Layer 8 of a small transformer language model trained on English Wikipedia (14 layers, counted from 0, width 128).
Take only the direct path to the model's output, skipping the later layers: a vector added to the residual stream pushes a token's score in proportion to its dot product with that token's output vector.

Output vectors of the tokens that the questions are about. A number n stands for n times 0.0099.
":": 7 24 -33 -26 24 -40 44 -54 9 -9 6 0 -35 -19 -10 45 17 -1 41 -15 -52 10 15 31 25 0 27 -14 -25 7 -5 9 -26 12 -20 30 2 -11 -31 -31 6 -8 17 26 0 -5 -26 -21 -16 -17 -3 27 -17 -17 -29 36 -24 18 3 -5 -1 25 -19 -31 -41 -29 -49 17 14 36 -6 21 0 -29 -31 19 11 39 -19 9 32 19 33 20 47 -22 33 4 -15 -17 -5 48 -11 51 -19 -15 -50 11 11 -14 3 23 7 -1 -31 8 25 5 19 -31 25 24 5 4 -49 -37 -13 44 20 21 35 -47 -5 27 -32 -8 -26 39
" had": 31 -25 -7 28 -31 23 -18 29 -20 17 5 11 17 3 -11 -38 -2 6 14 -12 -3 12 -29 -44 48 30 -9 0 10 -22 26 -30 -4 10 -10 27 -33 -15 -8 28 13 1 -19 -12 -3 -23 -13 -26 32 27 -16 34 -12 20 -19 2 27 -4 21 0 -23 13 0 3 -19 4 9 14 30 -24 -5 4 28 21 3 24 -15 -10 -16 -1 -23 -8 24 11 15 -5 4 -9 -23 -8 24 24 -6 -23 -23 -22 -31 11 -30 -7 21 12 -10 -9 -12 25 50 3 -11 -6 -20 13 -3 -7 61 11 3 28 -32 -22 -7 -27 31 -17 0 -21 -26 0
"low": -16 -28 -33 -14 3 -14 -21 40 -6 -44 -3 3 19 -8 2 -62 34 0 12 3 38 -27 -7 -13 15 10 45 -40 -29 0 -26 -28 57 23 -2 7 -5 14 35 -19 -25 12 -24 0 28 -19 -9 41 -7 -10 35 -5 -4 -10 7 -15 21 -14 53 2 50 18 1 15 -16 -12 3 -6 14 33 10 -9 7 -5 0 13 -16 9 -13 -9 7 21 -18 34 23 -22 35 -29 18 -8 -46 6 -20 12 10 4 -37 48 -22 16 20 -25 -24 8 -57 -21 -6 20 4 14 -20 9 -20 20 41 -42 36 -43 -27 -19 -28 1 27 -18 30 47 9 -28
" chronology": -10 -33 -43 77 48 -22 -11 23 4 -23 -10 -75 -28 55 -36 31 17 55 17 -49 22 41 21 -36 1 27 -11 54 -41 -19 -12 -53 -11 -18 23 13 47 -35 -32 1 -50 -24 -77 -25 -21 57 -53 -20 -48 18 55 -57 -23 -12 19 -23 23 -14 51 -13 55 -23 29 12 25 58 9 -2 33 -26 48 -15 -34 -61 -13 12 -13 0 8 -18 -7 -56 24 3 34 -18 -12 -1 6 70 -17 -13 21 46 -42 11 24 -33 -49 25 46 31 4 -4 26 -8 9 67 2 -17 -24 -20 10 42 51 -30 29 86 17 9 -81 -65 -9 -24 21 44 -31 -20
"abl": 22 -47 -3 3 3 54 -4 -4 25 -11 -14 -26 9 20 -24 21 -3 2 -27 -38 52 -70 0 -7 2 -17 -52 66 -40 47 65 -9 7 9 -5 10 -50 -50 -20 -3 -50 -2 31 32 -13 34 2 -4 1 14 -9 8 30 20 -14 16 30 66 20 -9 -1 -13 4 3 -15 27 -6 17 32 -24 -26 -21 -33 -10 51 -4 3 -9 18 -27 -29 -11 9 -8 12 -45 34 1 50 55 -18 -41 8 -6 -41 33 59 12 -24 38 -29 -20 7 3 -17 5 20 -7 16 46 -51 17 -24 35 -52 39 28 -1 -25 25 -50 -20 -35 -6 -20 13 9 -57
"Leg": -8 -18 9 36 5 7 -5 -28 6 -3 -18 -28 15 3 13 -34 -16 -8 24 -27 16 -31 -20 16 -4 7 -24 8 -31 -14 -6 -14 1 12 0 11 19 -10 8 11 -37 8 16 8 28 38 2 38 -22 -9 23 -3 -6 27 9 1 29 11 33 -23 18 -31 28 10 -12 25 19 1 -23 10 3 -23 -27 30 45 2 -26 27 -16 -11 18 -35 0 -2 -1 -30 11 -17 35 22 -26 34 2 -19 5 -23 5 -11 -15 -11 28 -6 -28 9 -11 14 -6 10 -10 5 1 -5 -53 34 65 27 29 -25 12 -26 -26 6 -5 -8 21 -23 -37 -26
" \"": 14 15 -24 0 -28 -12 -64 -29 54 14 15 -8 -6 -2 -48 13 36 -12 -47 -31 12 12 -10 -31 36 -23 -18 16 9 -11 -5 -18 6 15 28 4 -3 23 -1 40 25 -9 -27 2 -6 -29 -29 -19 12 -64 -22 4 -9 22 -11 19 -29 -46 40 31 5 37 27 -18 7 -9 3 -19 -19 -5 8 25 -21 20 2 10 37 7 4 -4 5 4 18 44 -39 -20 -28 -12 4 -2 22 17 -9 -20 -10 1 -9 7 8 -2 40 16 5 13 17 0 33 49 -24 -1 25 -47 -6 -20 -20 10 -15 -3 25 -4 -11 -12 16 18 -25 14 19 28
" saying": -28 -16 -21 21 13 -12 -6 -21 2 22 -5 -35 25 20 -23 -27 21 -6 -26 -33 7 -17 -11 -9 25 -10 30 14 -29 3 14 -31 23 34 5 3 -16 19 -24 28 -17 -3 -32 -30 -28 13 -16 -4 41 -2 28 15 3 6 13 -38 38 -13 8 -27 39 12 53 -36 28 -20 -38 55 46 -19 4 2 10 29 24 3 -7 7 0 -35 -7 0 24 23 -51 -43 20 -25 20 58 -21 21 -57 -11 -12 37 40 -16 -1 22 18 -33 -1 6 0 -4 40 44 -26 -7 2 -73 -21 34 -25 20 8 6 -11 -7 -2 -34 20 -17 22 2 -24 8
"ulation": -24 24 17 19 41 20 22 33 -7 14 -11 5 8 24 -45 -12 4 -2 -11 -34 -8 -2 -21 -16 -8 -63 -21 21 -5 15 23 3 3 39 1 26 -8 30 25 -18 16 -17 -14 -46 -6 34 31 -21 25 -15 57 -11 -1 -4 50 4 67 -61 -12 20 -1 -20 10 -16 -9 0 -13 31 -14 -7 -24 14 -1 -40 -7 -29 -57 -14 21 18 4 32 0 -42 -2 -43 32 27 63 10 -36 55 -20 -52 -40 27 4 -9 -11 59 3 -6 -27 -5 18 -37 -4 2 -4 -10 -48 21 -38 22 1 -12 21 4 17 19 7 -16 -12 -18 20 -10 3 -6
"ried": -22 -20 -19 -55 -22 44 -21 35 15 -3 -22 0 45 11 -21 -32 -34 10 63 -18 44 19 26 -16 46 -25 -11 5 -34 -22 41 18 2 1 -35 17 54 -41 16 39 9 42 -48 -27 27 7 -33 62 -3 -3 47 15 -13 20 15 -32 41 9 -33 6 70 42 0 -23 -13 20 -48 24 16 -27 8 -48 -25 -33 30 32 -14 -31 -15 -2 -19 19 -8 17 14 -24 45 5 17 31 -1 -36 23 -45 12 -11 -13 22 -6 8 -4 26 -10 39 -83 -27 -24 -8 4 -16 -26 -49 5 -8 -35 -45 39 52 3 -18 -23 18 -11 -17 24 48 -29 -24
"cess": -30 -33 -55 0 -12 49 -32 -66 14 -30 -45 -24 -10 75 -23 15 27 30 -25 0 2 24 -2 4 30 -20 6 20 -76 48 -4 -51 34 11 -72 24 45 -7 60 -24 -29 15 39 -17 10 53 -5 28 -47 -5 46 -14 -13 -20 27 -22 0 44 19 -37 17 58 24 19 24 -23 -31 5 57 -1 -11 -38 -26 -46 25 -24 -62 22 44 2 -18 -48 10 26 56 -48 18 -51 -26 17 -14 24 21 -23 23 -26 5 4 -15 -7 2 36 -2 15 15 0 1 27 24 30 -18 41 -33 -11 -25 8 40 17 -2 9 -34 12 -47 -66 25 49 -22 1
"ful": -18 -17 -25 7 11 15 -4 -26 4 38 2 10 5 27 -8 -24 23 18 -6 -18 -30 16 27 -32 -11 9 36 -7 -12 -5 -8 -45 29 7 -9 -16 0 -41 -19 15 -35 -10 -4 -34 -18 63 5 21 -24 -26 -1 24 -66 19 -15 -47 24 19 11 18 28 33 32 30 -2 -11 -21 -29 18 -87 -28 -47 -15 -49 51 40 -77 -18 -33 9 -29 31 -4 35 -38 -6 4 -28 37 28 7 14 5 57 40 -34 2 24 16 55 -9 30 21 58 -23 -30 -5 -50 -15 -29 15 1 -26 -6 -15 -2 41 27 62 61 -23 16 -12 -21 -6 43 6 12
"atory": -6 34 -23 -24 5 -8 -1 48 -19 -53 -7 -34 -18 47 -51 -32 -1 -14 -13 -46 -37 -4 -17 16 18 17 16 33 3 45 0 7 14 -10 -38 16 12 0 33 44 -14 3 -8 -61 -16 13 -34 -4 -35 -32 22 10 21 -6 -24 4 22 5 -41 22 -9 39 -17 -20 28 -20 5 46 29 -95 -18 -31 49 34 69 -47 -41 -29 -5 26 -41 -35 11 -3 9 -4 -4 11 5 17 -31 8 16 -3 6 48 14 27 35 42 -13 -19 17 20 -10 0 -21 -12 -12 31 -64 -14 -26 11 25 -7 36 36 35 -3 13 50 -19 32 13 -29 28 -13
" not": -20 -40 26 9 -15 -19 1 4 2 16 1 -17 4 -15 -2 -15 11 22 -20 -14 31 12 -11 -48 12 35 -51 25 7 -15 -22 3 14 5 -4 -4 -3 21 3 -8 19 6 -3 -23 30 -9 -7 12 7 27 -39 12 -15 1 10 2 24 -12 -7 -4 8 3 -20 -15 -22 -39 10 45 29 -21 -16 -27 -21 -1 22 13 24 2 26 17 36 -33 26 15 20 -17 15 -2 13 -2 20 -23 -17 2 4 -6 8 -26 -6 -34 62 -15 13 -20 -32 1 -5 11 2 -25 8 -6 -8 2 8 1 -13 -26 28 15 -34 9 19 6 -4 45 -12 12
"\n\n": 33 8 -55 14 16 -2 16 17 -26 -27 -16 20 -23 -7 3 24 51 51 23 20 4 39 11 -41 -53 -22 0 12 -10 -13 -4 1 -10 -12 20 17 14 5 25 34 3 -10 -47 10 18 24 -31 -6 -6 -10 25 17 8 3 -55 44 -16 -47 -3 6 19 -16 -48 3 -14 -2 -13 4 -11 5 2 -4 41 -3 -32 -35 37 19 -20 -35 12 -22 -25 21 -13 12 -26 -24 -14 13 31 -3 -2 18 -5 -51 -4 -35 -20 -7 -27 -38 34 -37 20 -4 14 48 -28 -2 16 18 28 7 9 -40 -15 12 79 29 27 8 28 2 -21 0 -7 1
" than": 37 16 21 -26 5 -62 65 -13 -34 33 -5 7 10 -7 11 -79 11 34 26 41 -1 9 13 11 53 20 1 -5 1 15 32 -21 -69 -10 -25 41 -7 -7 -54 9 -5 -29 24 10 15 30 -5 10 -10 3 2 -24 3 -33 -31 -56 34 6 6 -11 28 14 -29 -46 -23 -5 -12 1 28 34 5 -25 26 -10 18 -7 -2 -22 11 -4 -20 -20 8 -3 -5 -24 -4 -7 57 26 8 2 -18 -12 10 12 -9 -33 17 39 25 -34 -18 -20 -2 -11 18 -2 16 26 -22 -7 -41 11 -10 28 16 -3 42 -18 -20 2 27 -30 -12 -7 -11 19
"r": -6 -2 17 -45 -46 -29 -2 -11 -25 18 5 44 -2 -26 15 39 -25 -5 0 9 18 -23 82 -19 16 -31 38 -16 19 -12 20 3 -16 6 17 9 2 -17 -1 -15 15 9 -21 33 -14 -30 -20 -1 -38 41 -9 39 -64 25 44 -20 -17 -22 44 -22 33 12 -21 8 4 29 -22 -25 8 -7 14 -39 -8 -17 13 30 30 25 -9 49 4 -24 1 -19 40 19 -15 -10 6 1 11 23 34 25 9 -25 -12 40 -11 -26 -11 -11 36 16 -20 9 -19 8 7 -14 -31 1 1 -13 8 -12 18 -49 -25 8 9 22 7 -17 -17 -23 -34 -5
"ider": -5 -14 23 27 -3 -20 2 37 -11 -42 -14 -12 28 76 1 -13 25 5 -39 10 -25 -52 -27 11 -13 -12 16 -47 -16 32 36 -54 32 57 10 -9 -6 18 31 21 0 20 20 -83 36 0 61 33 -33 17 21 -36 -14 2 9 11 2 44 4 4 36 -4 8 -1 -39 -21 6 35 28 11 25 -14 32 -2 13 -1 -9 0 -32 -44 -4 10 -15 17 8 -4 -23 34 -29 46 -10 24 -5 -20 33 -7 -6 21 -25 27 -2 8 -14 -6 8 -36 -11 -41 -12 27 14 2 -2 16 -29 5 21 -14 -35 12 -50 -42 -8 -40 25 -15 -62 -1
" he": 31 -23 11 22 -28 -8 -35 -23 12 23 11 48 0 -5 7 22 -9 -54 17 18 14 13 -2 -44 -7 24 -4 29 16 -21 -29 -14 -17 12 -20 -5 -43 -15 1 38 5 -11 -16 13 -11 -2 27 -7 23 16 -10 24 14 -5 -4 50 37 -20 -5 -39 -9 7 -16 12 31 -17 -55 -18 -12 -33 -24 15 -26 38 18 14 7 16 31 32 -11 -7 35 0 15 -2 -6 -7 -43 4 -2 11 -1 10 6 25 -7 18 11 -15 7 -24 10 2 7 -35 -15 27 -12 -7 -14 -43 1 11 -19 -4 -10 -11 31 14 -12 6 32 -8 20 -29 -34 16
" century": 5 -7 -30 25 30 27 14 38 5 -16 -5 -39 17 32 -53 -43 -31 -15 -3 11 -29 -30 7 31 11 -3 42 4 -27 9 -2 -30 19 24 12 5 -15 16 -35 -11 -33 -22 27 22 -17 20 1 -14 19 -40 -21 -11 -28 -19 -34 20 55 2 14 -26 8 -3 -14 42 52 28 2 26 -23 -66 -7 -24 -34 19 32 39 -6 -34 11 -22 -15 26 22 11 -17 -1 -8 -22 33 -17 17 -26 34 -41 14 31 39 26 -5 24 -1 -30 -24 3 20 -15 -36 46 0 -49 -3 -14 13 15 28 19 18 23 25 21 -69 -42 29 -31 23 25 -16 -3

Each question shows what one neuron of this layer's MLP adds at an activation of 1. A number n stands for n times 0.004.

n194: 7 -17 1 -29 -7 20 23 17 11 1 -27 -23 10 23 -10 -20 -1 -24 -22 13 -53 17 -9 4 13 -6 4 9 -13 23 8 6 19 -33 28 -2 13 4 11 -50 0 3 12 -10 -1 -16 -10 27 28 4 9 13 8 5 -3 20 29 -20 20 -17 -19 -19 -25 25 8 28 8 26 21 -25 8 -19 -14 -1 22 -14 -49 -2 14 -4 -28 10 33 -19 48 21 -24 25 25 23 -24 29 -10 10 -23 -51 37 -29 -21 -24 -14 -12 41 -4 -41 13 25 20 -36 -10 -3 24 14 -9 3 -19 -4 -17 9 -3 -1 -3 3 -44 -7 28 0 14
Which of these tokens does it push down most? " \""

n140: 24 -39 -18 29 -25 -5 -7 16 -21 35 11 -37 -7 -9 15 -7 -18 -42 19 35 20 -2 2 4 7 -11 -17 -21 -1 -12 14 -4 -20 -21 -7 9 34 14 -10 38 18 3 -3 16 -4 11 -3 -10 -34 -16 4 5 -6 -9 -13 26 17 0 4 -40 -32 -30 -10 19 -24 0 2 4 34 -14 15 -2 11 -21 -26 13 -20 10 12 1 -7 -7 3 22 -17 21 19 -14 -9 2 22 23 60 6 -22 7 23 -17 2 1 -8 19 13 -6 6 3 21 -28 12 -3 -1 -9 -9 -1 -18 -22 27 6 -1 -8 8 -19 41 -5 30 -18 -4 8
Pushed up most: " had"

n83: 2 -12 -3 44 -11 32 6 -4 -18 -3 6 -26 17 21 -17 -9 -13 17 10 -5 9 -7 34 6 -13 -35 -16 -10 -18 17 -7 9 4 -16 -11 14 52 -26 -1 2 37 -4 5 24 -5 -24 40 13 -23 -19 5 4 3 -2 -4 5 21 -18 7 22 -16 39 -28 -11 8 18 -18 -4 7 -29 20 -18 -18 -17 34 0 2 10 -3 17 28 4 -15 15 -30 -30 41 1 15 7 -11 -12 10 11 -4 -35 -31 -5 5 -18 1 12 -1 -28 9 -12 -8 -38 20 -31 -14 26 43 -1 -1 5 -30 -7 11 -1 1 4 1 -3 11 -17 17 -20
Which of these tokens does it push down most? " saying"

n207: -25 13 -9 13 19 -57 16 -35 -11 -23 39 23 -13 -16 -3 -8 -6 -10 -65 -9 -2 -29 4 2 -14 -16 -13 53 -8 10 0 18 -15 7 8 20 5 24 23 -30 23 24 -11 15 15 -24 -14 -5 17 21 5 -33 12 -18 -7 -3 20 36 -14 -9 11 -35 -9 1 -3 -10 21 -11 -2 -14 -7 32 -30 -5 18 48 10 -18 -1 -6 24 9 5 -2 32 0 -21 48 7 26 -34 46 6 7 -37 -4 -17 8 33 -15 14 2 -4 5 27 -25 -17 -22 -13 22 -10 -5 -31 18 1 23 -22 -7 16 6 6 -4 12 17 -16 -10 -11 -1
Which two tokens does it push up most, strongest first? "ulation", ":"

n172: -7 -26 -6 -19 11 2 9 -5 31 -30 36 22 18 -16 20 30 -11 4 -17 -15 -8 2 18 8 2 13 -5 13 8 22 4 11 12 1 11 11 -6 19 -9 -21 1 9 0 -7 -2 18 -3 -17 11 9 -25 7 -33 -27 -27 8 -32 12 8 15 1 23 -13 2 -9 -35 1 -12 -25 0 17 14 -34 -10 -3 -1 15 -2 -5 8 12 28 10 -16 -28 36 4 10 14 -33 -21 1 -13 15 -15 -2 -20 -8 12 -12 -3 -13 -9 19 -21 -33 2 12 17 -41 -7 -11 -20 -3 23 5 12 0 -6 2 2 -7 30 11 17 27 -1 -9
Pushed up most: ":"

n10: -4 0 -4 -5 -10 -10 -11 -6 -10 -27 -9 -11 1 22 41 -4 3 -2 6 -1 9 15 24 4 -10 11 -16 -13 -18 4 10 -4 -6 3 16 -38 -2 -5 5 17 10 -9 -20 7 38 -15 -19 -23 12 -16 -21 43 3 -15 -37 -18 -2 -10 0 1 11 10 5 -6 4 -9 -23 -8 -12 17 22 -3 29 14 0 1 11 16 -7 13 19 6 -46 12 -17 9 -10 -1 -10 -17 4 -6 5 -18 -4 22 -7 25 14 46 -1 13 -22 -3 -1 20 -2 10 28 24 2 -23 0 -26 5 -23 -45 -12 -20 11 5 6 2 27 -29 34 0 16
Pushed up most: " \""

n312: 4 3 2 30 -18 26 2 -15 -2 20 8 -7 25 30 15 26 7 -41 -34 10 -22 8 12 -9 -16 39 -4 2 16 21 -18 8 0 2 4 -18 -16 6 -11 8 12 17 24 -25 13 -2 -30 -15 -1 -1 -11 -10 -3 -3 23 9 2 29 -4 16 3 1 -13 29 -14 23 -4 18 -28 -16 -32 24 8 39 12 -7 42 12 -25 8 -16 16 26 45 -12 -22 20 -7 -7 -7 1 -23 31 -8 1 -25 10 -65 -8 -36 -12 -7 -10 -11 29 -4 -9 -2 -14 14 -3 -26 -15 -9 5 15 -7 -10 21 11 12 -12 -2 -38 2 25 -12 -6
Pushed up most: " he"

n16: -13 12 -8 -20 15 -3 19 -24 6 -17 -36 2 12 -8 -1 6 6 9 7 -4 -20 -1 1 31 -2 -13 10 16 5 -9 16 -1 -25 16 -1 26 18 9 -10 14 12 1 10 33 37 -8 -20 -11 -6 11 -6 -21 12 -8 2 4 -11 -15 5 6 27 -32 17 14 12 21 -12 26 -25 23 2 22 -4 2 3 6 10 -30 -21 -1 1 15 28 0 -26 -14 -15 -6 -34 -19 16 -4 -13 -6 19 -11 2 -12 -5 -12 29 22 14 -4 -11 -9 -16 -18 4 -8 4 49 -2 -5 -34 -16 -40 12 11 3 11 -34 -8 1 -17 6 10 6
Which two tokens does it push up most, strongest first? ":", "\n\n"

n288: -19 -12 3 9 13 6 -3 -6 -13 -9 23 2 22 -7 -7 -4 1 23 -11 -55 3 -20 24 41 -8 -5 26 34 37 6 -1 5 9 -20 8 -27 15 6 43 -27 0 13 12 -23 6 -21 -3 14 -4 20 -33 27 1 5 -1 -11 14 35 -11 35 -1 5 -35 -9 5 -2 -8 -9 39 -36 -47 2 11 -10 -8 -40 7 -2 9 -8 -24 16 -17 -1 -16 -7 7 -11 39 -32 -5 47 1 3 5 23 2 -15 4 -39 25 -16 -1 -11 -6 -10 10 -24 2 11 -15 -9 -10 22 13 -17 -11 6 -15 -14 10 19 4 22 -21 25 -10 -7
Pushed up most: "atory"

n113: 4 7 8 2 -6 -12 36 5 46 6 7 10 17 1 0 28 -9 7 -9 -4 2 13 5 17 -19 -18 -22 -2 12 1 -10 3 -3 2 -18 -25 19 -2 1 3 18 11 -31 -6 -15 -8 9 -4 -32 7 -1 1 -15 -40 15 8 -33 18 15 -2 22 -25 7 -9 5 -12 19 2 -17 -29 30 -11 21 24 -5 15 -11 -21 -21 6 9 -19 8 11 0 -8 18 -1 -2 -8 2 10 -10 -1 22 -3 -11 -3 -27 -4 -10 15 31 -11 -6 -4 7 11 -1 -48 5 13 -35 -2 10 6 0 -15 -6 15 -22 7 21 -10 15 -5 29 -23
Pushed up most: "r"

n298: -36 -7 -11 9 7 -14 8 10 38 -4 19 -10 -16 -38 22 -1 3 23 2 -42 29 21 -5 14 -10 -8 -1 -11 -21 -7 -3 -17 30 1 -7 -29 -16 14 -11 2 22 20 8 24 -12 9 -3 10 -10 -36 6 -24 21 -2 -32 -10 0 -38 -11 9 1 31 30 -15 10 -14 -7 -20 -17 -3 -33 12 4 17 33 7 30 -3 -15 32 1 1 16 23 -22 -11 -1 18 -33 -7 -25 14 16 7 -4 24 12 -25 -21 5 29 12 -5 22 -16 27 56 24 -23 6 13 -11 -27 -4 -27 -13 -43 -11 -20 37 -26 15 8 21 1 -5 -12 7
Pushed up most: " \""

n186: 14 -9 12 36 -37 -17 0 16 12 2 41 14 16 -16 11 -30 6 -17 -31 -2 -10 -11 -5 11 -4 1 -4 -15 24 5 -2 0 6 9 19 13 4 -43 -26 9 -22 -18 -20 23 6 -9 0 20 6 4 19 -6 19 -4 15 -1 28 -36 -1 25 26 4 16 -4 2 4 -27 1 35 -30 -4 9 3 26 -25 -23 11 11 -14 -6 2 2 2 -8 -8 11 -23 8 41 -20 19 0 22 38 -7 -37 7 7 15 10 8 6 3 -8 0 -17 -3 20 -15 -9 -41 -10 -9 -3 -5 0 15 -31 0 -17 3 -26 -17 14 -5 -26 8 -3
Which of these tokens does it push down most? "cess"

n25: -24 23 -22 -1 7 -1 10 -15 -6 30 14 -1 -19 -16 -21 24 -10 4 -12 13 -2 -5 -8 -28 23 30 -25 -34 12 -16 5 27 -8 11 -21 7 -23 -24 23 -25 -7 3 14 33 -10 29 22 -19 9 -1 -5 -8 4 -13 2 39 21 9 12 -7 -24 18 1 -8 -5 -9 24 -13 1 -35 8 10 -3 -1 13 1 17 -16 -6 5 14 -6 28 9 35 -7 -30 -18 -19 22 -3 -27 23 -18 0 12 7 32 -41 -8 -4 -18 -7 -4 2 -2 28 35 15 -12 -11 -26 -4 20 -2 3 -48 6 0 7 -12 8 7 -5 42 -37 -14 -10
Pushed up most: " he"

n164: 27 -18 9 -4 11 -3 -8 -1 -5 6 9 19 12 -2 -13 14 -11 14 23 20 -7 -24 -18 -4 10 8 10 -3 22 8 11 23 -3 40 21 21 -9 -17 -13 42 4 14 7 -8 16 -32 -16 0 8 33 8 4 -14 -2 -11 -26 -16 2 10 2 -34 18 17 1 -4 -11 -5 4 1 -28 -15 8 -41 12 3 -22 -24 2 -14 -13 15 -21 -24 16 -2 -21 21 -30 13 8 1 11 -45 38 18 12 -17 -14 35 -24 -17 -6 -7 2 3 13 17 -20 -7 0 17 15 -1 3 -6 -11 -21 9 0 -4 16 -25 -19 14 3 -6 1 -8
Which of these tokens does it push down most? " chronology"

n12: 5 17 13 15 -37 12 36 -39 3 -11 -42 10 -17 15 15 34 -12 13 1 14 6 -11 14 25 4 -14 -43 -7 5 -41 -4 -10 -16 17 -10 -19 14 9 -12 2 8 -6 1 -19 4 6 -18 5 12 11 8 -35 -7 -16 -14 24 -39 13 14 24 -27 -9 19 -7 -5 -33 5 34 -9 3 -11 -11 28 -40 -32 9 55 -50 14 -43 7 -27 4 -4 -4 13 -11 -29 34 33 26 -12 -15 15 32 -22 0 30 19 -10 16 1 37 -1 -13 22 -15 -48 21 -22 17 42 -22 48 -14 -25 -8 -37 18 15 -52 21 27 6 1 13 11 17
Pushed up most: " not"

n193: 49 -7 15 -3 -5 -5 -1 -13 -21 46 4 -5 31 20 -43 13 -16 -1 0 12 18 5 -1 -4 -28 17 -7 -16 21 -9 -2 -13 -10 37 2 10 9 -30 -36 13 30 -10 2 10 -6 -47 -9 -12 14 -4 4 14 -16 8 33 -3 -17 -12 35 -1 7 -26 28 -3 -12 -36 -18 -6 43 -17 -43 -5 -13 -2 11 2 -22 -9 -2 27 -3 -32 10 21 21 44 -20 11 -25 -13 -7 -15 27 8 18 13 20 4 -30 28 6 2 3 -5 3 1 -9 -10 9 5 8 11 -39 -10 -25 -13 39 5 -26 13 8 -28 -12 6 21 16 1 -26
Pushed up most: "r"

n240: -25 3 12 8 4 -8 19 5 -12 10 17 6 -1 20 25 -16 -9 4 -5 1 24 53 -13 -4 -11 19 -3 -23 -3 15 7 -15 -14 -1 -13 6 -2 -9 -26 10 -9 -39 -21 0 -8 16 -25 17 19 8 2 16 -21 9 12 -27 10 35 4 -6 -21 28 12 -26 11 6 -3 -24 -15 -2 -8 -22 33 -30 17 -7 41 -12 4 -7 -13 -4 -10 -18 1 -5 -9 13 28 -7 -19 33 11 17 -15 19 10 -4 -8 37 -16 -23 -1 13 19 -6 11 0 9 27 -9 1 -5 -33 17 22 -31 1 26 2 13 6 -16 -9 5 -18 -41 3
Which two tokens does it push up most, strongest first? " than", "ful"

n27: -26 -22 -7 5 -2 17 -3 22 -4 -21 40 -14 -12 20 1 -17 -7 -2 57 13 12 34 -24 -20 13 -3 -32 15 -32 -5 10 32 -39 -3 -28 -17 -2 11 -23 11 62 -20 13 20 18 -25 2 -32 -10 -16 -29 10 16 6 -8 -11 11 18 7 -18 52 12 9 -18 -34 -16 2 1 11 -32 -8 36 -7 33 -33 5 -8 -6 4 5 25 -29 10 -8 -3 14 -8 -29 -31 -27 10 -27 22 -21 -25 -12 -13 14 -38 30 6 3 16 -28 -14 43 -2 -1 20 12 46 -3 21 15 38 32 -16 4 7 11 -2 1 34 10 10 -13 -12 -13
Pushed up most: " had"

n285: 5 5 -2 -1 -12 15 -11 16 5 -29 11 3 0 -24 4 -10 1 16 17 2 -16 32 0 -12 23 14 3 -1 4 -17 -24 -7 5 -23 -6 -22 17 -15 5 -34 -2 16 -18 17 10 2 11 -7 -7 18 2 17 13 -33 9 15 5 -9 -10 5 21 4 18 -11 23 -4 -2 9 10 -10 -16 0 16 -1 -14 -12 -21 -25 -7 25 -2 -24 7 -21 -8 21 -9 -13 21 -12 0 -6 -3 0 -16 19 18 6 -21 23 -16 -30 -3 -16 0 -12 4 -29 4 -9 22 7 12 52 52 -17 25 -11 -12 -6 19 6 -20 12 -8 -7 -7 0
Pushed up most: "atory"

n116: -1 13 -8 -2 -29 -3 4 -10 13 -25 10 -6 7 4 -4 9 23 12 6 -17 0 -3 -20 -11 -29 -13 -10 21 9 10 37 8 -23 5 27 -9 -35 18 -27 1 5 -18 -23 26 -33 27 -10 -15 18 4 -20 -8 -14 -7 24 2 -15 9 -6 -8 40 26 1 8 27 -9 10 10 -13 -16 5 6 -9 -11 5 -12 -34 -4 -8 -8 -20 21 0 16 -22 12 -21 -38 -10 17 -11 -1 24 -19 -16 29 12 11 -4 14 -5 17 -6 -21 8 11 -18 11 -21 3 36 -3 56 -21 9 -15 -33 3 27 -1 6 10 -13 26 5 39 -1 -3
Pushed up most: " \""

n150: -5 0 -8 25 -14 14 -23 -33 16 -7 -19 -7 -6 -16 0 5 -4 -6 2 10 9 -10 -10 0 20 -6 -1 20 7 -6 -19 -7 -17 -4 0 -9 11 -5 14 7 2 -11 22 0 19 10 -22 -16 7 11 21 8 6 6 -11 -13 4 11 -18 12 5 0 14 -27 -10 -21 -4 -10 -25 -7 21 -19 -12 0 -11 6 21 16 12 -13 44 0 -16 -4 -18 -22 -4 -15 -4 0 -2 30 11 10 -7 -13 -26 22 23 -3 5 -31 0 23 11 29 8 24 8 -4 -3 -15 -26 1 42 6 14 -5 8 -11 0 5 7 0 16 -17 -20 -3
Which two tokens does it push up most, strongest first? "Leg", " \""

n175: 19 -18 -14 3 5 10 -8 20 -23 8 15 -3 -3 0 1 -43 -29 -20 -14 -10 -22 17 18 4 18 9 -38 3 25 30 -12 10 7 0 -4 2 10 -3 -6 16 31 21 6 0 8 -2 -2 -27 6 34 -17 -17 28 28 -3 -21 48 -10 1 5 -2 11 26 0 -6 12 21 6 6 8 -17 -6 29 17 -11 0 0 -46 -21 8 6 -10 38 1 25 7 28 22 -40 -38 -6 -50 1 -3 10 -19 3 14 19 -16 4 5 8 -12 1 12 -2 20 -6 -16 17 -14 -43 11 25 -8 -5 -10 2 -25 -21 -22 -32 12 12 22 -7 2
Pushed up most: " had"

n59: -13 22 -16 6 -37 -2 39 3 13 13 5 5 -4 4 37 -23 38 22 14 -20 -13 -10 -33 13 -21 19 41 -46 17 35 -6 -24 -15 9 -31 7 4 29 29 18 -12 -3 -9 8 45 -17 11 12 39 18 1 -1 -38 -21 27 -18 -19 16 18 37 -1 -29 26 16 -40 -39 -27 18 37 2 -1 24 -4 8 -22 -28 -26 -7 -12 -8 31 -5 -24 21 19 11 7 33 -11 15 2 -12 -10 2 -9 -22 -3 0 -20 -23 -19 -1 6 1 15 6 8 -22 1 14 -11 -22 -15 -29 -11 20 31 8 2 -4 -2 -26 -26 -3 1 -22 -3 4
Pushed up most: "ider"

n234: 2 23 -24 -24 -10 20 3 -4 27 -27 4 -6 0 -13 12 20 31 18 -22 -17 30 3 13 29 -42 -21 7 21 12 23 4 -2 -3 16 12 -4 0 -9 12 25 -21 -1 -7 4 -3 -11 -20 -14 -50 22 -26 -12 -4 17 12 27 2 -21 15 -5 8 29 -18 44 18 24 -1 10 -12 -17 25 -3 -7 -12 20 -6 8 0 -8 12 11 27 21 14 -29 -22 39 -7 -13 9 -20 -6 -12 -13 -11 27 -12 -13 -24 5 2 32 22 -4 -35 -41 -6 -17 -17 -4 10 6 23 -12 -17 1 -29 -2 -15 -13 11 18 -39 13 -22 30 -11 -34
Which of these tokens does it push down most? " than"